Layer 17 of a small transformer language model trained on English Wikipedia (20 layers, counted from 0, width 128).
A neuron's activation on a vector x is SiLU(gate . x) times (in . x), where the dot is the dot product.
The model reads these tokens: "dri" "án" " Can" "ale" "s" " Pedro" " Ri" "va" "s" " |" " " "3" "8" "." "4" "0" " |" " "

The vector x that enters this layer's MLP at each token. A number n stands for (n - 500) times 0.013.
0 "dri": 486 331 451 501 573 469 554 421 546 435 709 510 514 551 453 522 481 434 556 398 266 527 556 471 470 538 539 498 420 465 574 516 373 440 440 527 389 397 479 439 580 470 494 449 530 442 480 623 599 446 446 206 445 522 467 612 468 370 494 477 539 501 511 526 522 471 606 452 426 580 456 429 535 551 417 528 512 433 499 496 486 435 579 477 518 508 510 416 478 453 559 492 566 385 543 569 544 536 504 516 561 646 517 523 513 297 597 479 453 470 470 467 539 552 510 502 690 616 499 571 441 561 526 529 509 432 488 514
1 "án": 552 425 507 528 437 487 480 484 473 522 540 534 478 511 483 528 409 584 587 441 192 568 613 474 553 467 468 483 525 462 531 580 463 439 429 632 493 423 543 567 630 484 496 536 515 446 483 617 433 504 530 330 505 446 578 617 515 371 460 547 471 486 444 422 473 539 552 497 447 643 462 510 554 521 531 411 361 461 491 439 558 388 485 467 604 461 506 571 513 584 397 469 495 510 449 456 510 432 585 609 451 539 479 489 504 565 505 602 499 526 511 379 482 546 374 518 744 601 561 627 480 608 575 416 454 480 483 512
2 " Can": 542 395 374 542 541 488 343 522 455 470 543 486 391 581 483 543 498 512 464 457 189 450 642 445 430 544 519 465 490 505 528 678 487 470 530 476 482 451 539 424 604 560 506 578 463 545 498 553 579 471 469 428 554 500 450 515 503 521 394 486 470 682 541 503 542 470 440 466 580 532 491 435 522 554 373 487 533 483 329 537 430 435 555 521 636 541 592 783 488 605 469 431 421 504 430 532 550 473 701 455 483 489 410 411 415 544 512 455 549 412 501 493 462 555 486 624 385 555 509 501 392 528 392 414 457 510 338 534
3 "ale": 542 463 520 530 388 609 493 427 534 452 488 503 376 526 537 548 507 566 551 411 187 482 577 477 517 526 420 479 481 462 618 610 471 511 490 572 534 418 542 458 479 492 447 604 466 654 492 570 437 468 527 421 518 420 603 497 509 571 529 582 537 572 455 530 501 439 464 535 524 702 419 521 472 529 542 420 541 511 451 538 502 417 499 461 609 549 507 495 413 646 323 431 465 633 465 370 641 394 493 516 499 469 456 370 489 513 468 520 525 553 538 347 471 515 465 498 623 518 561 593 442 510 567 408 550 522 496 418
4 "s": 530 406 523 530 488 536 428 465 557 486 485 520 440 512 467 396 531 657 563 395 183 523 547 474 509 516 480 346 550 443 539 531 481 453 478 604 530 471 540 505 553 483 456 616 480 465 520 471 476 471 576 309 484 540 523 491 467 563 575 585 591 604 534 492 541 489 432 541 533 693 504 482 455 557 430 436 465 554 512 514 471 437 519 482 528 451 517 601 434 590 352 372 385 429 499 468 619 426 506 477 494 529 477 434 518 470 498 487 543 466 462 436 468 535 504 489 608 453 510 546 560 446 531 416 549 539 492 493
5 " Pedro": 416 399 537 562 459 544 477 442 445 467 660 543 365 542 517 534 497 638 557 477 211 500 519 564 465 440 484 471 480 464 635 636 443 555 500 643 492 400 619 466 641 401 462 554 501 602 489 539 491 548 596 456 520 454 552 467 503 471 522 608 588 548 549 442 492 578 457 512 475 643 453 529 476 457 530 445 431 424 406 539 546 385 489 449 541 635 591 591 471 547 264 328 390 534 548 318 514 494 544 510 455 401 496 447 537 527 487 509 606 535 525 384 481 545 473 452 678 558 544 612 535 626 590 493 527 431 550 525
6 " Ri": 514 432 497 505 477 567 387 425 405 433 495 402 450 582 579 542 509 619 567 622 295 461 609 447 570 546 583 603 550 486 533 515 461 471 472 502 507 361 450 546 576 428 347 436 558 636 474 484 492 588 484 511 587 475 542 548 537 469 480 440 515 490 469 521 626 551 441 542 615 514 403 476 354 485 362 427 614 613 161 566 558 376 620 480 476 579 556 598 377 571 390 551 379 426 602 501 484 498 628 523 361 404 490 422 538 505 523 347 407 465 369 534 345 518 416 432 559 482 550 558 317 363 405 446 462 462 463 363
7 "va": 566 493 527 496 436 598 487 381 480 500 534 501 447 515 481 546 385 579 535 465 193 463 630 511 467 514 481 550 514 527 595 573 532 458 554 582 532 421 603 375 570 576 447 588 440 714 507 536 433 552 518 485 541 463 609 531 513 493 532 557 505 575 437 422 404 545 515 505 519 569 356 453 472 476 545 375 573 572 367 508 432 399 613 510 636 518 591 613 376 646 436 461 475 505 488 475 672 461 546 546 466 474 567 319 453 582 486 394 506 512 544 398 427 461 430 449 608 512 560 550 404 444 524 440 571 484 371 489
8 "s": 468 452 562 551 480 570 436 414 470 475 592 515 440 462 536 460 484 671 550 432 204 521 528 564 469 511 507 425 484 483 554 556 488 487 478 586 518 437 618 376 550 491 463 651 468 483 506 501 373 553 627 381 567 534 576 538 476 531 612 565 600 579 445 437 574 524 473 538 564 648 514 549 472 596 444 408 473 537 488 530 508 513 517 501 596 534 555 584 448 677 391 344 351 429 486 407 643 403 584 533 481 480 514 393 471 514 513 507 579 487 452 460 429 515 498 412 714 507 512 603 547 422 569 379 565 491 528 532
9 " |": 484 422 550 561 525 532 471 468 561 496 532 524 487 463 402 488 538 543 570 507 229 489 584 568 504 518 519 398 535 504 535 498 485 501 481 605 568 450 462 528 522 500 483 494 540 511 506 525 451 500 477 230 440 567 565 455 501 559 552 514 507 598 428 488 495 443 435 555 525 344 545 472 470 571 513 519 499 545 480 496 542 540 491 535 529 845 549 605 454 576 557 470 402 530 524 520 459 457 488 597 516 490 463 485 492 461 483 429 457 498 445 512 467 554 549 510 550 525 538 556 518 439 488 427 554 552 468 517
10 " ": 488 478 438 479 518 632 439 438 604 500 489 559 540 447 379 564 506 653 539 576 471 510 483 643 452 615 518 501 476 501 327 568 46 489 497 585 527 438 496 586 547 500 509 532 528 513 416 539 422 425 492 455 376 505 484 391 525 495 446 533 465 548 463 493 461 482 473 599 604 475 548 513 466 518 524 492 468 436 310 434 472 684 402 490 544 634 577 581 483 621 463 552 441 466 546 461 424 436 489 536 453 490 497 463 468 506 472 543 454 423 507 546 465 567 467 474 512 582 568 469 520 431 564 537 543 522 557 603
11 "3": 444 466 421 409 392 471 429 480 589 561 414 625 608 433 403 555 454 584 606 532 262 554 456 577 524 603 488 453 431 576 447 600 389 371 520 600 453 462 407 543 566 481 500 495 528 511 480 465 455 536 359 484 518 489 573 357 520 428 429 366 527 471 457 614 423 453 465 586 485 356 519 531 518 493 620 508 417 474 425 419 538 619 364 435 484 444 650 510 599 539 560 489 498 389 475 398 405 481 488 568 600 553 536 369 421 520 404 552 611 380 387 499 449 519 422 560 333 561 626 512 690 486 551 487 513 725 449 663
12 "8": 552 555 614 447 412 533 462 427 567 450 451 570 592 475 451 596 468 583 609 470 224 577 575 584 481 648 516 470 439 461 456 561 522 398 593 489 448 512 580 467 541 473 529 505 472 516 458 443 394 579 421 462 502 522 517 458 612 512 384 381 459 555 468 681 469 494 486 517 459 350 595 571 506 483 646 493 549 541 465 407 555 659 393 471 460 437 574 437 476 525 596 510 496 458 532 343 560 471 576 525 520 525 478 435 469 527 407 627 567 350 448 567 436 482 452 620 540 593 578 540 676 520 707 499 439 592 390 518
13 ".": 490 480 472 510 536 640 519 400 440 470 387 499 565 459 403 505 451 539 509 329 221 611 321 495 484 577 532 481 449 530 449 553 412 403 464 459 473 526 585 513 580 484 465 413 504 497 499 497 467 546 637 418 584 466 498 357 524 553 425 549 473 462 447 558 532 550 585 591 634 372 656 606 531 483 510 614 512 515 535 522 558 616 495 469 651 652 477 575 530 542 601 509 464 375 556 499 424 447 537 647 524 505 547 577 521 560 515 590 451 364 493 571 384 477 527 493 418 659 486 585 520 451 603 637 384 431 557 444
14 "4": 545 535 521 485 472 451 452 326 563 467 460 475 674 438 426 479 351 442 522 541 222 519 423 539 555 645 552 648 401 504 395 497 503 430 460 478 504 405 557 449 665 400 417 495 514 509 447 575 493 425 536 507 485 463 410 407 632 533 470 531 552 420 546 620 482 497 484 592 473 370 557 602 480 451 615 507 474 459 550 500 538 625 474 498 594 541 548 576 577 544 494 597 418 416 496 409 452 436 474 519 485 521 427 466 561 538 476 470 438 433 630 547 351 435 513 432 561 614 621 524 754 462 528 538 396 513 391 597
15 "0": 483 514 581 523 359 563 434 298 496 464 460 499 686 493 459 471 424 546 495 508 223 444 503 442 588 693 508 686 429 507 349 488 502 450 508 497 440 459 497 442 518 471 418 557 501 497 420 559 469 518 618 472 542 459 437 490 535 440 467 504 560 562 526 645 546 518 472 600 430 402 581 585 411 439 535 488 514 458 544 530 577 636 554 484 571 578 487 505 451 496 562 612 316 401 480 411 481 546 467 457 484 553 461 497 545 454 462 537 530 457 641 623 449 430 533 461 562 536 565 485 707 306 599 556 390 473 447 591
16 " |": 466 566 631 558 498 464 472 451 469 481 438 529 512 491 440 422 498 504 462 481 248 531 493 544 536 463 527 481 511 457 527 494 452 523 496 516 516 517 464 449 486 575 522 540 475 515 539 529 478 514 608 240 572 507 524 490 508 498 533 485 427 574 525 524 481 507 445 528 434 328 531 550 529 459 499 466 489 520 556 452 507 507 542 494 603 854 558 544 491 536 570 671 441 537 502 486 426 502 517 527 537 557 439 598 570 445 465 439 463 483 479 585 461 552 463 486 458 545 491 533 598 454 575 436 563 469 621 599
17 " ": 506 512 555 490 506 615 490 391 516 434 471 573 570 441 473 495 490 477 473 503 454 553 481 545 528 612 606 553 494 523 409 529 32 565 539 532 443 537 509 583 647 485 502 497 405 502 492 535 480 382 606 512 506 507 431 413 487 470 456 476 429 565 516 496 443 491 442 593 524 465 526 467 442 473 535 519 508 476 354 473 362 671 477 499 633 599 492 570 428 548 468 707 441 523 469 475 486 501 498 483 528 489 443 493 502 500 448 473 490 458 469 581 450 481 468 410 419 494 490 550 580 456 643 556 502 497 592 706

Each question shows the input weights of one neuron of the MLP. A number n stands for (n - 500) times 0.0013.

n242 gate: 467 624 526 477 586 513 617 555 500 628 404 529 455 506 563 404 591 566 359 408 419 506 500 437 396 587 387 580 656 559 546 348 459 440 359 475 497 737 436 487 700 609 692 561 328 598 569 426 542 548 574 771 432 603 446 536 378 577 569 533 455 594 553 540 516 326 465 360 533 329 545 468 596 516 256 407 658 554 385 596 290 470 421 510 528 487 315 566 562 481 229 435 370 533 330 396 494 597 418 405 356 607 411 494 367 412 571 490 529 622 399 344 545 663 442 361 647 469 289 724 399 339 457 596 406 582 688 468
n242 in: 340 422 544 424 388 490 472 579 527 308 560 427 740 570 713 570 576 584 564 660 530 585 370 686 586 533 640 449 431 350 497 579 510 342 453 582 472 302 610 518 456 473 500 449 391 542 312 446 397 377 387 467 517 320 460 577 568 452 777 381 416 664 517 415 347 472 541 723 327 603 284 480 565 425 657 526 275 564 636 444 573 557 661 510 440 520 582 350 521 572 558 445 641 507 552 319 546 565 486 576 775 376 486 487 486 483 159 558 377 632 613 507 456 452 753 518 482 422 659 534 573 552 475 524 643 510 321 229
On which two tokens does it fire most, strongest first? 3 "ale", 13 "."

n110 gate: 622 525 486 468 486 454 559 576 550 590 559 565 640 379 325 189 658 449 376 358 481 558 368 603 611 579 457 564 661 526 456 590 483 526 632 273 496 630 600 463 614 631 723 553 332 442 376 539 554 511 711 652 673 536 416 489 369 425 554 347 655 459 727 541 391 344 383 489 566 342 740 345 635 697 420 569 582 458 358 558 507 573 507 223 507 424 432 413 518 550 857 424 468 592 666 591 335 561 565 540 564 323 317 514 486 540 603 511 457 583 486 590 518 615 354 379 622 558 518 568 179 657 268 482 441 493 591 328
n110 in: 508 779 403 416 547 612 496 614 511 574 507 272 438 419 330 363 547 545 428 733 415 410 347 392 562 532 695 366 427 467 622 442 468 392 468 385 519 596 409 710 431 648 493 457 597 474 658 670 652 224 601 574 723 464 390 659 460 457 445 696 536 417 333 462 621 530 460 436 511 369 529 640 402 467 445 597 739 564 622 674 500 473 568 435 486 416 333 652 563 518 544 339 482 493 243 745 563 540 629 614 680 474 422 458 489 390 594 496 689 535 653 376 363 555 732 444 541 286 601 485 596 660 194 395 437 581 307 267
On which token does it fire most, and how strongly? 12 "8", at about 1.2

n218 gate: 497 375 609 322 556 627 552 514 396 678 555 368 574 597 544 452 450 281 314 739 448 395 837 397 547 513 513 407 614 568 749 540 510 421 399 555 566 415 608 517 303 437 523 411 644 565 377 573 610 500 356 583 796 720 516 449 397 500 405 524 602 521 603 471 337 391 467 546 455 518 520 282 413 550 258 333 326 520 583 377 616 435 579 826 458 464 554 384 585 480 567 385 523 462 527 435 494 356 531 436 397 431 253 468 453 500 583 593 430 487 560 483 573 439 256 548 476 525 440 346 627 590 469 397 529 453 592 450
n218 in: 442 517 587 323 563 468 584 543 581 531 399 525 571 879 468 532 429 273 381 565 494 557 547 316 231 615 591 430 712 385 374 542 541 475 551 608 369 459 540 623 514 549 772 427 493 625 534 539 556 581 570 593 535 661 672 561 427 542 357 586 385 617 324 818 468 432 395 569 522 478 736 413 206 606 504 520 275 580 490 597 457 487 490 661 521 323 370 289 604 292 641 507 493 522 315 538 443 475 489 411 399 722 349 402 666 383 479 700 447 626 380 550 479 571 489 569 540 543 608 479 304 439 558 455 456 486 439 648
On which token does it fire most? 8 "s"

n22 gate: 339 397 366 564 463 503 584 578 568 644 698 377 236 327 462 528 510 611 637 369 564 545 403 767 595 539 335 487 639 417 569 547 409 656 408 665 458 427 668 524 291 721 433 587 427 421 529 433 591 419 702 664 571 305 586 552 550 439 469 493 647 570 745 786 609 352 453 600 347 443 426 577 497 368 386 451 399 487 557 517 473 584 464 453 438 284 348 565 521 500 362 490 606 490 531 556 627 608 428 582 557 528 479 663 524 360 443 634 429 480 547 432 630 527 642 597 608 445 457 683 572 487 608 413 552 777 345 415
n22 in: 511 420 475 467 438 518 485 393 496 475 368 552 540 685 627 500 459 444 464 496 506 587 357 650 452 401 456 420 713 590 493 427 426 466 536 616 420 360 458 300 507 525 718 489 395 515 740 682 533 698 705 468 478 606 626 507 558 631 622 425 222 588 620 517 545 809 602 731 511 464 283 478 522 614 459 240 423 241 547 470 303 561 410 395 332 433 537 511 478 268 401 441 385 402 419 572 345 467 812 363 536 466 601 140 405 559 463 646 250 401 478 204 504 526 423 530 530 653 591 302 550 563 560 442 479 459 616 416
On which two tokens does it fire most, strongest first? 5 " Pedro", 4 "s"

n210 gate: 394 561 442 580 514 435 635 456 438 335 395 533 584 514 415 281 687 586 320 415 673 434 481 496 515 595 435 496 478 192 507 354 630 515 493 255 579 315 436 376 482 673 713 313 519 445 475 659 507 580 435 490 902 685 529 337 540 464 526 370 399 375 686 396 474 463 218 547 568 481 562 407 565 369 596 490 496 436 782 433 452 550 546 547 475 366 533 593 304 566 475 566 536 818 452 340 273 489 574 368 460 462 310 433 438 504 689 388 423 500 335 555 478 628 620 504 489 348 529 686 603 587 507 627 532 305 537 748
n210 in: 459 549 638 550 754 386 629 705 354 497 610 496 532 448 518 384 410 708 362 703 552 517 383 412 668 545 482 535 511 594 424 471 662 577 465 606 578 493 507 426 180 369 376 299 453 634 576 635 649 418 361 399 378 436 458 500 348 685 442 714 370 385 576 618 702 739 539 553 467 572 507 377 511 475 362 343 699 545 369 536 522 618 332 359 219 711 393 616 207 536 504 532 511 632 658 444 432 454 482 575 285 677 482 548 468 547 553 539 611 400 657 313 436 554 553 606 434 493 436 532 354 445 463 734 372 493 547 518
On which two tokens does it fire most, strongest first? 11 "3", 12 "8"

n195 gate: 611 334 333 543 649 282 567 374 482 497 496 475 471 559 500 789 576 419 564 299 472 572 485 232 493 472 589 350 532 672 456 428 718 643 510 497 429 416 277 430 446 656 592 528 544 413 697 400 572 493 575 623 374 557 174 700 578 518 489 526 313 683 537 282 446 544 653 472 400 367 414 493 379 525 485 462 529 595 564 551 784 520 409 472 559 354 428 569 554 554 396 597 454 544 366 500 476 590 413 359 550 515 236 297 321 562 621 543 626 753 176 428 692 504 439 507 533 452 564 547 277 455 371 518 486 377 372 468
n195 in: 526 393 317 293 690 666 564 423 301 720 619 518 609 121 334 522 675 563 303 530 519 434 690 444 445 476 522 378 591 323 589 460 339 519 584 524 504 383 496 485 680 629 181 607 522 430 224 529 721 261 471 558 562 579 543 283 643 374 533 411 747 455 607 259 493 493 453 539 418 551 489 321 547 739 703 476 395 553 550 411 636 617 543 443 454 584 598 651 529 460 572 555 379 649 482 493 490 409 445 434 536 515 519 556 417 409 471 320 504 500 522 442 357 332 402 593 729 445 572 613 461 663 541 536 525 507 352 533
On which two tokens does it fire most, strongest first? 2 " Can", 0 "dri"

n59 gate: 403 397 674 632 396 761 473 300 594 500 500 663 459 395 531 584 688 511 507 271 694 154 696 661 492 673 325 400 275 664 553 410 663 508 256 428 306 434 457 508 347 556 574 374 289 599 554 671 578 620 687 540 722 325 540 485 411 377 371 347 633 414 584 336 466 626 526 559 515 289 534 530 422 406 428 543 661 526 485 607 496 559 643 377 216 467 384 588 466 485 638 176 640 496 466 511 435 515 508 387 559 601 523 421 496 303 448 582 661 561 436 379 355 511 493 377 450 564 374 492 292 579 477 545 562 428 408 320
n59 in: 547 675 717 689 340 549 407 492 523 456 616 538 500 533 585 384 678 627 522 473 366 712 624 624 689 515 320 444 406 750 477 628 402 558 482 420 531 537 351 333 590 702 720 630 380 305 427 455 658 752 579 463 432 571 489 266 291 466 759 527 641 367 539 457 389 431 429 481 414 340 662 552 661 606 546 388 504 452 459 558 431 556 496 425 761 361 372 592 787 432 481 511 515 543 409 463 453 753 370 595 549 375 392 623 557 591 710 545 560 332 474 470 171 534 519 442 317 722 392 587 566 713 496 463 306 408 658 598
On which token does it fire most, and how strongly? 13 ".", at about 0.15

n193 gate: 415 528 572 405 613 317 471 379 769 592 334 718 484 451 578 329 440 610 409 532 511 599 461 429 440 521 588 544 322 745 484 418 500 419 478 306 533 509 697 438 399 384 396 472 539 638 549 547 443 503 532 494 484 516 435 655 387 465 500 558 597 816 429 392 333 426 569 537 445 405 529 425 632 449 397 363 437 537 591 442 481 474 522 572 679 715 322 558 250 535 645 567 425 429 382 286 442 532 375 433 500 529 396 521 633 439 579 591 601 479 532 551 575 471 405 474 605 515 619 478 630 309 432 462 546 718 335 459
n193 in: 399 398 470 476 483 590 479 584 356 584 545 507 466 532 579 739 258 366 729 387 616 526 558 582 530 752 703 480 450 490 500 490 274 754 529 725 483 546 420 493 637 646 616 629 524 398 671 354 400 467 500 438 483 450 474 510 454 427 503 422 437 409 380 417 490 643 742 592 676 565 597 685 480 580 469 693 510 523 460 479 466 509 503 367 526 497 470 459 626 386 450 517 510 527 530 644 683 587 728 389 590 597 390 461 487 652 503 557 255 519 648 470 460 537 721 500 438 363 507 564 275 730 624 570 445 510 637 661
On which token does it fire most? 17 " "

n34 gate: 448 556 467 612 483 423 670 653 369 510 389 388 399 480 479 331 568 224 550 414 590 506 441 455 358 419 567 466 463 486 493 571 669 541 395 261 434 424 398 729 463 704 553 553 634 473 513 446 554 641 265 610 771 537 427 452 443 349 517 500 414 553 517 487 490 699 587 404 535 589 487 600 577 611 593 487 513 569 637 631 517 540 517 895 333 565 463 709 490 497 382 568 546 424 330 457 442 473 514 582 610 406 662 623 675 347 611 718 638 559 527 503 590 466 507 286 594 615 357 341 490 455 275 671 546 456 431 453
n34 in: 560 701 511 653 399 576 688 617 311 532 407 555 471 585 470 370 518 355 507 559 380 559 545 340 394 475 435 728 299 470 571 606 468 384 306 312 368 557 303 755 406 644 633 525 548 530 623 381 584 649 456 577 719 417 447 426 496 388 448 370 281 345 556 528 419 648 478 306 744 622 522 597 428 707 570 524 620 682 410 496 289 379 529 662 514 426 547 667 316 540 413 613 486 287 382 592 469 493 522 610 796 564 638 640 584 441 337 410 686 511 540 489 385 368 609 276 530 697 511 453 351 590 500 590 313 610 623 573
On which token does it fire most? 9 " |"

n132 gate: 570 597 473 524 520 490 674 776 389 516 656 551 398 572 490 514 412 448 433 621 433 436 413 479 548 327 524 440 398 572 479 483 826 469 513 445 384 613 521 584 547 564 487 463 521 452 546 439 503 284 513 605 480 554 606 548 396 264 401 724 503 426 607 497 360 442 487 393 549 381 551 250 527 453 359 685 476 334 624 586 562 363 470 446 530 503 534 586 459 493 719 364 424 368 616 404 464 758 438 374 410 444 303 542 544 548 652 786 527 549 544 698 413 725 740 521 524 532 390 578 642 374 559 429 454 415 673 250
n132 in: 605 400 547 718 314 651 481 423 576 591 325 445 663 402 585 474 638 459 543 467 553 321 589 381 544 646 435 270 761 511 666 417 308 522 612 493 819 613 504 485 496 496 414 446 592 335 706 493 569 511 540 375 693 435 535 515 751 378 617 489 546 587 566 524 434 607 572 653 522 841 569 593 565 518 356 479 486 599 547 574 415 503 656 615 408 661 362 559 625 598 283 475 624 493 577 726 455 369 669 558 615 709 422 698 482 504 410 342 594 416 711 347 557 372 439 404 376 445 457 442 370 583 485 507 686 431 518 721
On which token does it fire most, and how strongly? 12 "8", at about 0.97

n162 gate: 510 494 447 525 419 487 467 494 617 531 312 497 611 436 394 536 503 497 365 458 754 681 471 490 275 396 440 626 525 603 468 582 823 529 500 567 638 587 493 549 478 516 469 463 371 234 390 462 506 358 547 447 475 428 543 703 556 440 337 674 550 385 597 596 407 751 531 354 454 455 589 622 597 487 487 588 481 367 685 542 545 657 457 472 525 528 367 458 619 490 516 487 472 351 554 537 424 313 561 545 556 627 474 780 380 513 557 421 402 476 627 299 466 357 544 380 431 431 428 414 377 343 487 632 485 570 568 620
n162 in: 515 536 630 722 443 298 545 665 478 525 481 731 555 282 626 400 657 786 676 718 541 510 403 403 445 468 514 399 445 552 530 511 574 251 539 444 617 504 504 496 236 424 633 392 448 382 584 453 435 493 533 301 416 410 603 507 529 298 526 552 496 428 752 548 445 659 579 733 556 679 496 385 590 471 330 500 587 386 500 411 345 426 543 442 645 746 507 507 614 511 576 325 425 388 372 557 692 376 345 592 669 601 426 545 729 665 641 428 711 454 449 482 428 269 656 400 316 507 399 496 539 316 702 395 370 581 381 449
On which token does it fire most? 13 "."

n5 gate: 674 535 548 584 512 476 692 576 332 407 361 452 491 488 451 647 548 611 559 457 521 386 485 451 413 341 485 578 584 399 524 506 590 273 424 514 472 438 544 488 563 649 432 577 656 396 277 610 368 533 488 516 539 479 368 439 458 240 470 601 391 612 488 560 482 515 357 645 580 519 527 266 521 497 555 422 754 332 655 472 518 594 388 414 427 439 368 564 488 389 180 434 535 522 521 368 431 488 366 521 423 382 592 526 587 458 587 578 341 535 449 449 598 579 599 614 419 358 506 491 459 500 364 527 494 394 595 392
n5 in: 496 349 540 572 470 605 633 603 320 467 409 603 442 678 684 545 575 591 641 677 382 610 549 514 469 641 537 503 486 341 531 473 467 350 371 617 539 627 436 556 693 635 261 718 552 628 589 740 463 537 476 383 507 392 437 663 641 341 645 549 419 588 333 600 559 476 513 694 619 545 520 403 520 697 472 467 564 553 507 507 476 469 440 726 560 523 493 517 466 503 548 575 426 500 538 274 660 428 531 767 315 261 510 467 514 469 575 490 480 576 616 414 426 476 826 653 465 565 584 606 401 747 423 615 381 424 570 674
On which token does it fire most? 3 "ale"

n20 gate: 544 577 578 336 711 415 797 432 582 558 343 687 450 531 598 576 450 649 352 293 675 324 496 540 621 634 443 698 571 464 692 383 617 427 555 445 482 545 489 551 574 595 655 581 442 283 476 440 528 688 386 588 650 465 416 435 475 479 532 330 609 333 482 665 896 421 553 216 526 359 664 496 472 418 431 490 677 531 514 427 489 539 427 525 604 545 251 406 395 593 433 468 766 558 604 500 275 618 565 622 401 456 442 627 571 514 557 320 468 545 486 482 528 622 461 416 382 486 672 657 379 565 653 549 483 457 405 717
n20 in: 446 511 481 255 552 683 570 386 628 257 662 462 334 504 473 496 515 615 612 588 653 357 508 200 545 406 597 522 579 534 561 177 667 462 839 313 679 430 680 430 414 575 630 563 358 393 591 474 601 496 504 337 508 448 485 607 470 444 424 397 648 527 450 486 508 603 567 419 461 361 500 541 534 632 630 558 575 629 478 423 282 735 533 552 756 525 417 496 523 357 609 572 603 330 614 489 320 598 740 447 720 651 381 464 677 534 807 605 417 515 602 428 381 333 627 361 484 582 626 353 284 356 384 403 569 344 615 545
On which token does it fire most, and how strongly? 11 "3", at about 1.1

n64 gate: 468 503 548 465 449 545 440 490 700 660 465 406 362 647 507 539 337 257 432 465 569 484 666 564 583 380 586 308 441 514 806 414 513 701 467 450 550 530 504 621 514 544 555 432 588 392 683 750 528 442 562 518 593 425 524 447 613 493 420 314 582 504 563 425 559 616 322 449 301 585 538 252 603 452 598 507 562 141 510 345 595 500 470 261 510 620 538 468 276 524 369 497 517 578 288 705 510 483 430 427 654 464 472 629 314 629 527 596 521 623 503 441 425 306 514 429 550 405 609 521 295 487 511 521 557 152 387 486
n64 in: 496 483 307 455 378 602 443 414 497 401 465 431 541 510 360 622 417 395 408 626 503 360 511 697 558 559 647 503 479 420 654 476 526 409 350 559 642 359 806 355 766 361 659 554 395 420 464 398 616 469 596 627 493 473 537 719 619 602 434 343 547 418 493 526 431 364 364 476 599 473 294 493 408 428 371 487 630 446 581 612 479 405 463 683 553 596 606 570 514 754 606 648 369 212 524 547 691 418 431 421 717 663 560 467 510 635 694 299 431 470 483 327 686 428 486 356 475 422 629 394 470 254 416 466 430 497 521 407
On which two tokens does it fire most, strongest first? 7 "va", 3 "ale"

n104 gate: 629 418 483 371 373 521 464 524 483 390 560 381 472 537 239 475 639 567 294 436 479 441 649 621 531 537 593 521 503 359 723 445 483 372 460 556 525 429 536 489 141 249 593 620 500 511 510 686 680 586 552 595 646 521 524 595 476 510 388 486 722 464 574 559 290 539 517 353 396 427 375 562 441 178 408 404 559 449 335 610 627 529 327 548 365 473 462 648 630 337 538 434 575 617 472 534 463 649 444 367 654 493 447 540 635 444 414 404 441 600 347 559 541 510 313 425 669 98 322 406 591 460 532 572 480 472 592 382
n104 in: 308 544 280 574 526 707 485 485 678 411 489 511 611 281 568 379 582 386 493 643 445 613 549 618 452 450 670 655 478 251 560 400 618 379 435 489 296 340 435 290 622 559 236 346 530 538 557 316 637 426 552 500 541 400 202 707 838 415 684 651 412 446 409 507 560 568 691 529 397 575 556 350 448 548 281 475 555 416 460 542 662 589 271 449 500 468 541 485 609 459 422 515 569 530 624 370 717 500 530 724 276 707 489 553 444 493 507 500 418 486 333 343 628 317 430 568 496 546 471 526 406 472 386 717 457 590 542 163
On which token does it fire most, and how strongly? 6 " Ri", at about 3

n6 gate: 530 457 583 391 593 381 530 507 522 647 444 265 518 370 300 459 518 496 324 596 563 573 537 534 420 398 392 334 475 704 430 329 475 225 419 256 572 468 470 710 478 623 396 579 299 437 433 449 540 580 543 651 624 605 411 474 457 511 210 500 496 470 474 428 706 474 648 529 485 337 558 428 612 409 300 326 645 682 651 596 415 490 375 673 588 416 336 567 824 689 703 471 489 433 794 425 657 471 441 603 295 219 515 441 598 474 598 500 540 619 507 324 428 449 543 288 707 541 428 525 479 528 429 478 514 309 593 347
n6 in: 632 593 671 534 619 650 861 398 425 384 376 454 658 591 692 419 564 281 269 262 480 443 519 585 500 362 623 616 413 320 638 444 420 635 277 475 574 603 543 477 549 590 422 467 569 443 652 317 335 256 635 556 436 612 412 316 686 519 572 431 400 747 408 507 424 393 481 630 558 454 304 600 448 451 638 590 571 404 593 327 466 479 530 571 537 602 508 366 706 745 462 549 404 415 375 717 359 334 828 557 582 613 469 761 489 519 616 294 387 515 247 591 407 716 511 512 597 554 597 575 493 493 554 500 372 340 512 402
On which token does it fire most, and how strongly? 13 ".", at about 5.8

n170 gate: 572 576 573 602 358 437 540 458 699 581 565 511 423 483 511 525 430 468 248 454 597 567 604 378 433 510 663 573 482 557 404 371 635 532 442 517 442 503 366 604 702 247 586 507 514 266 379 472 549 378 552 565 419 531 394 688 683 629 578 738 452 442 650 556 341 766 313 538 489 312 493 438 434 336 557 282 650 401 753 678 514 693 545 503 622 524 413 411 564 468 472 377 672 393 500 377 420 437 631 363 673 745 575 443 493 500 542 604 615 510 335 370 393 697 713 407 453 636 524 447 510 240 572 500 581 408 482 490
n170 in: 528 530 436 481 330 413 370 465 427 636 429 326 554 700 204 449 289 825 526 227 427 602 480 500 504 599 489 435 366 422 703 749 482 285 300 438 611 444 611 563 671 417 572 760 680 492 301 530 431 592 306 578 673 519 433 698 591 462 365 636 500 456 769 609 446 290 371 500 524 497 485 353 527 389 597 357 603 282 576 340 380 525 429 485 489 393 783 442 326 600 569 673 489 449 597 380 628 416 543 223 474 559 320 393 473 284 412 504 588 367 412 500 504 789 542 743 516 482 443 458 571 511 527 470 648 384 551 615
On which two tokens does it fire most, strongest first? 14 "4", 15 "0"

n55 gate: 404 402 465 555 557 564 603 694 324 503 727 331 671 438 438 323 700 523 490 408 414 390 355 405 320 605 682 334 629 471 503 449 503 704 406 469 340 525 363 493 449 475 481 405 572 344 525 459 442 561 385 503 471 765 447 363 541 532 403 520 370 617 425 598 662 477 462 611 507 463 490 446 586 651 578 355 551 399 405 533 647 456 598 548 559 463 484 353 617 609 474 355 591 467 604 641 454 513 406 341 713 563 415 367 426 425 666 353 593 540 574 477 681 539 462 339 826 561 411 452 481 528 447 315 503 523 470 497
n55 in: 538 559 493 646 588 454 524 517 474 564 388 457 497 430 540 507 616 490 700 631 574 440 605 581 417 475 359 566 497 466 527 550 631 534 551 433 377 629 507 647 566 425 556 653 446 621 647 493 421 352 563 293 427 441 630 214 294 526 500 487 542 400 591 575 393 507 575 591 786 573 497 458 467 533 399 639 490 484 621 426 661 567 445 503 510 535 536 840 433 732 705 596 588 619 694 494 468 752 456 503 412 439 463 573 526 410 398 378 583 446 404 573 513 433 586 507 216 613 582 324 581 339 619 654 266 326 571 569
On which token does it fire most? 9 " |"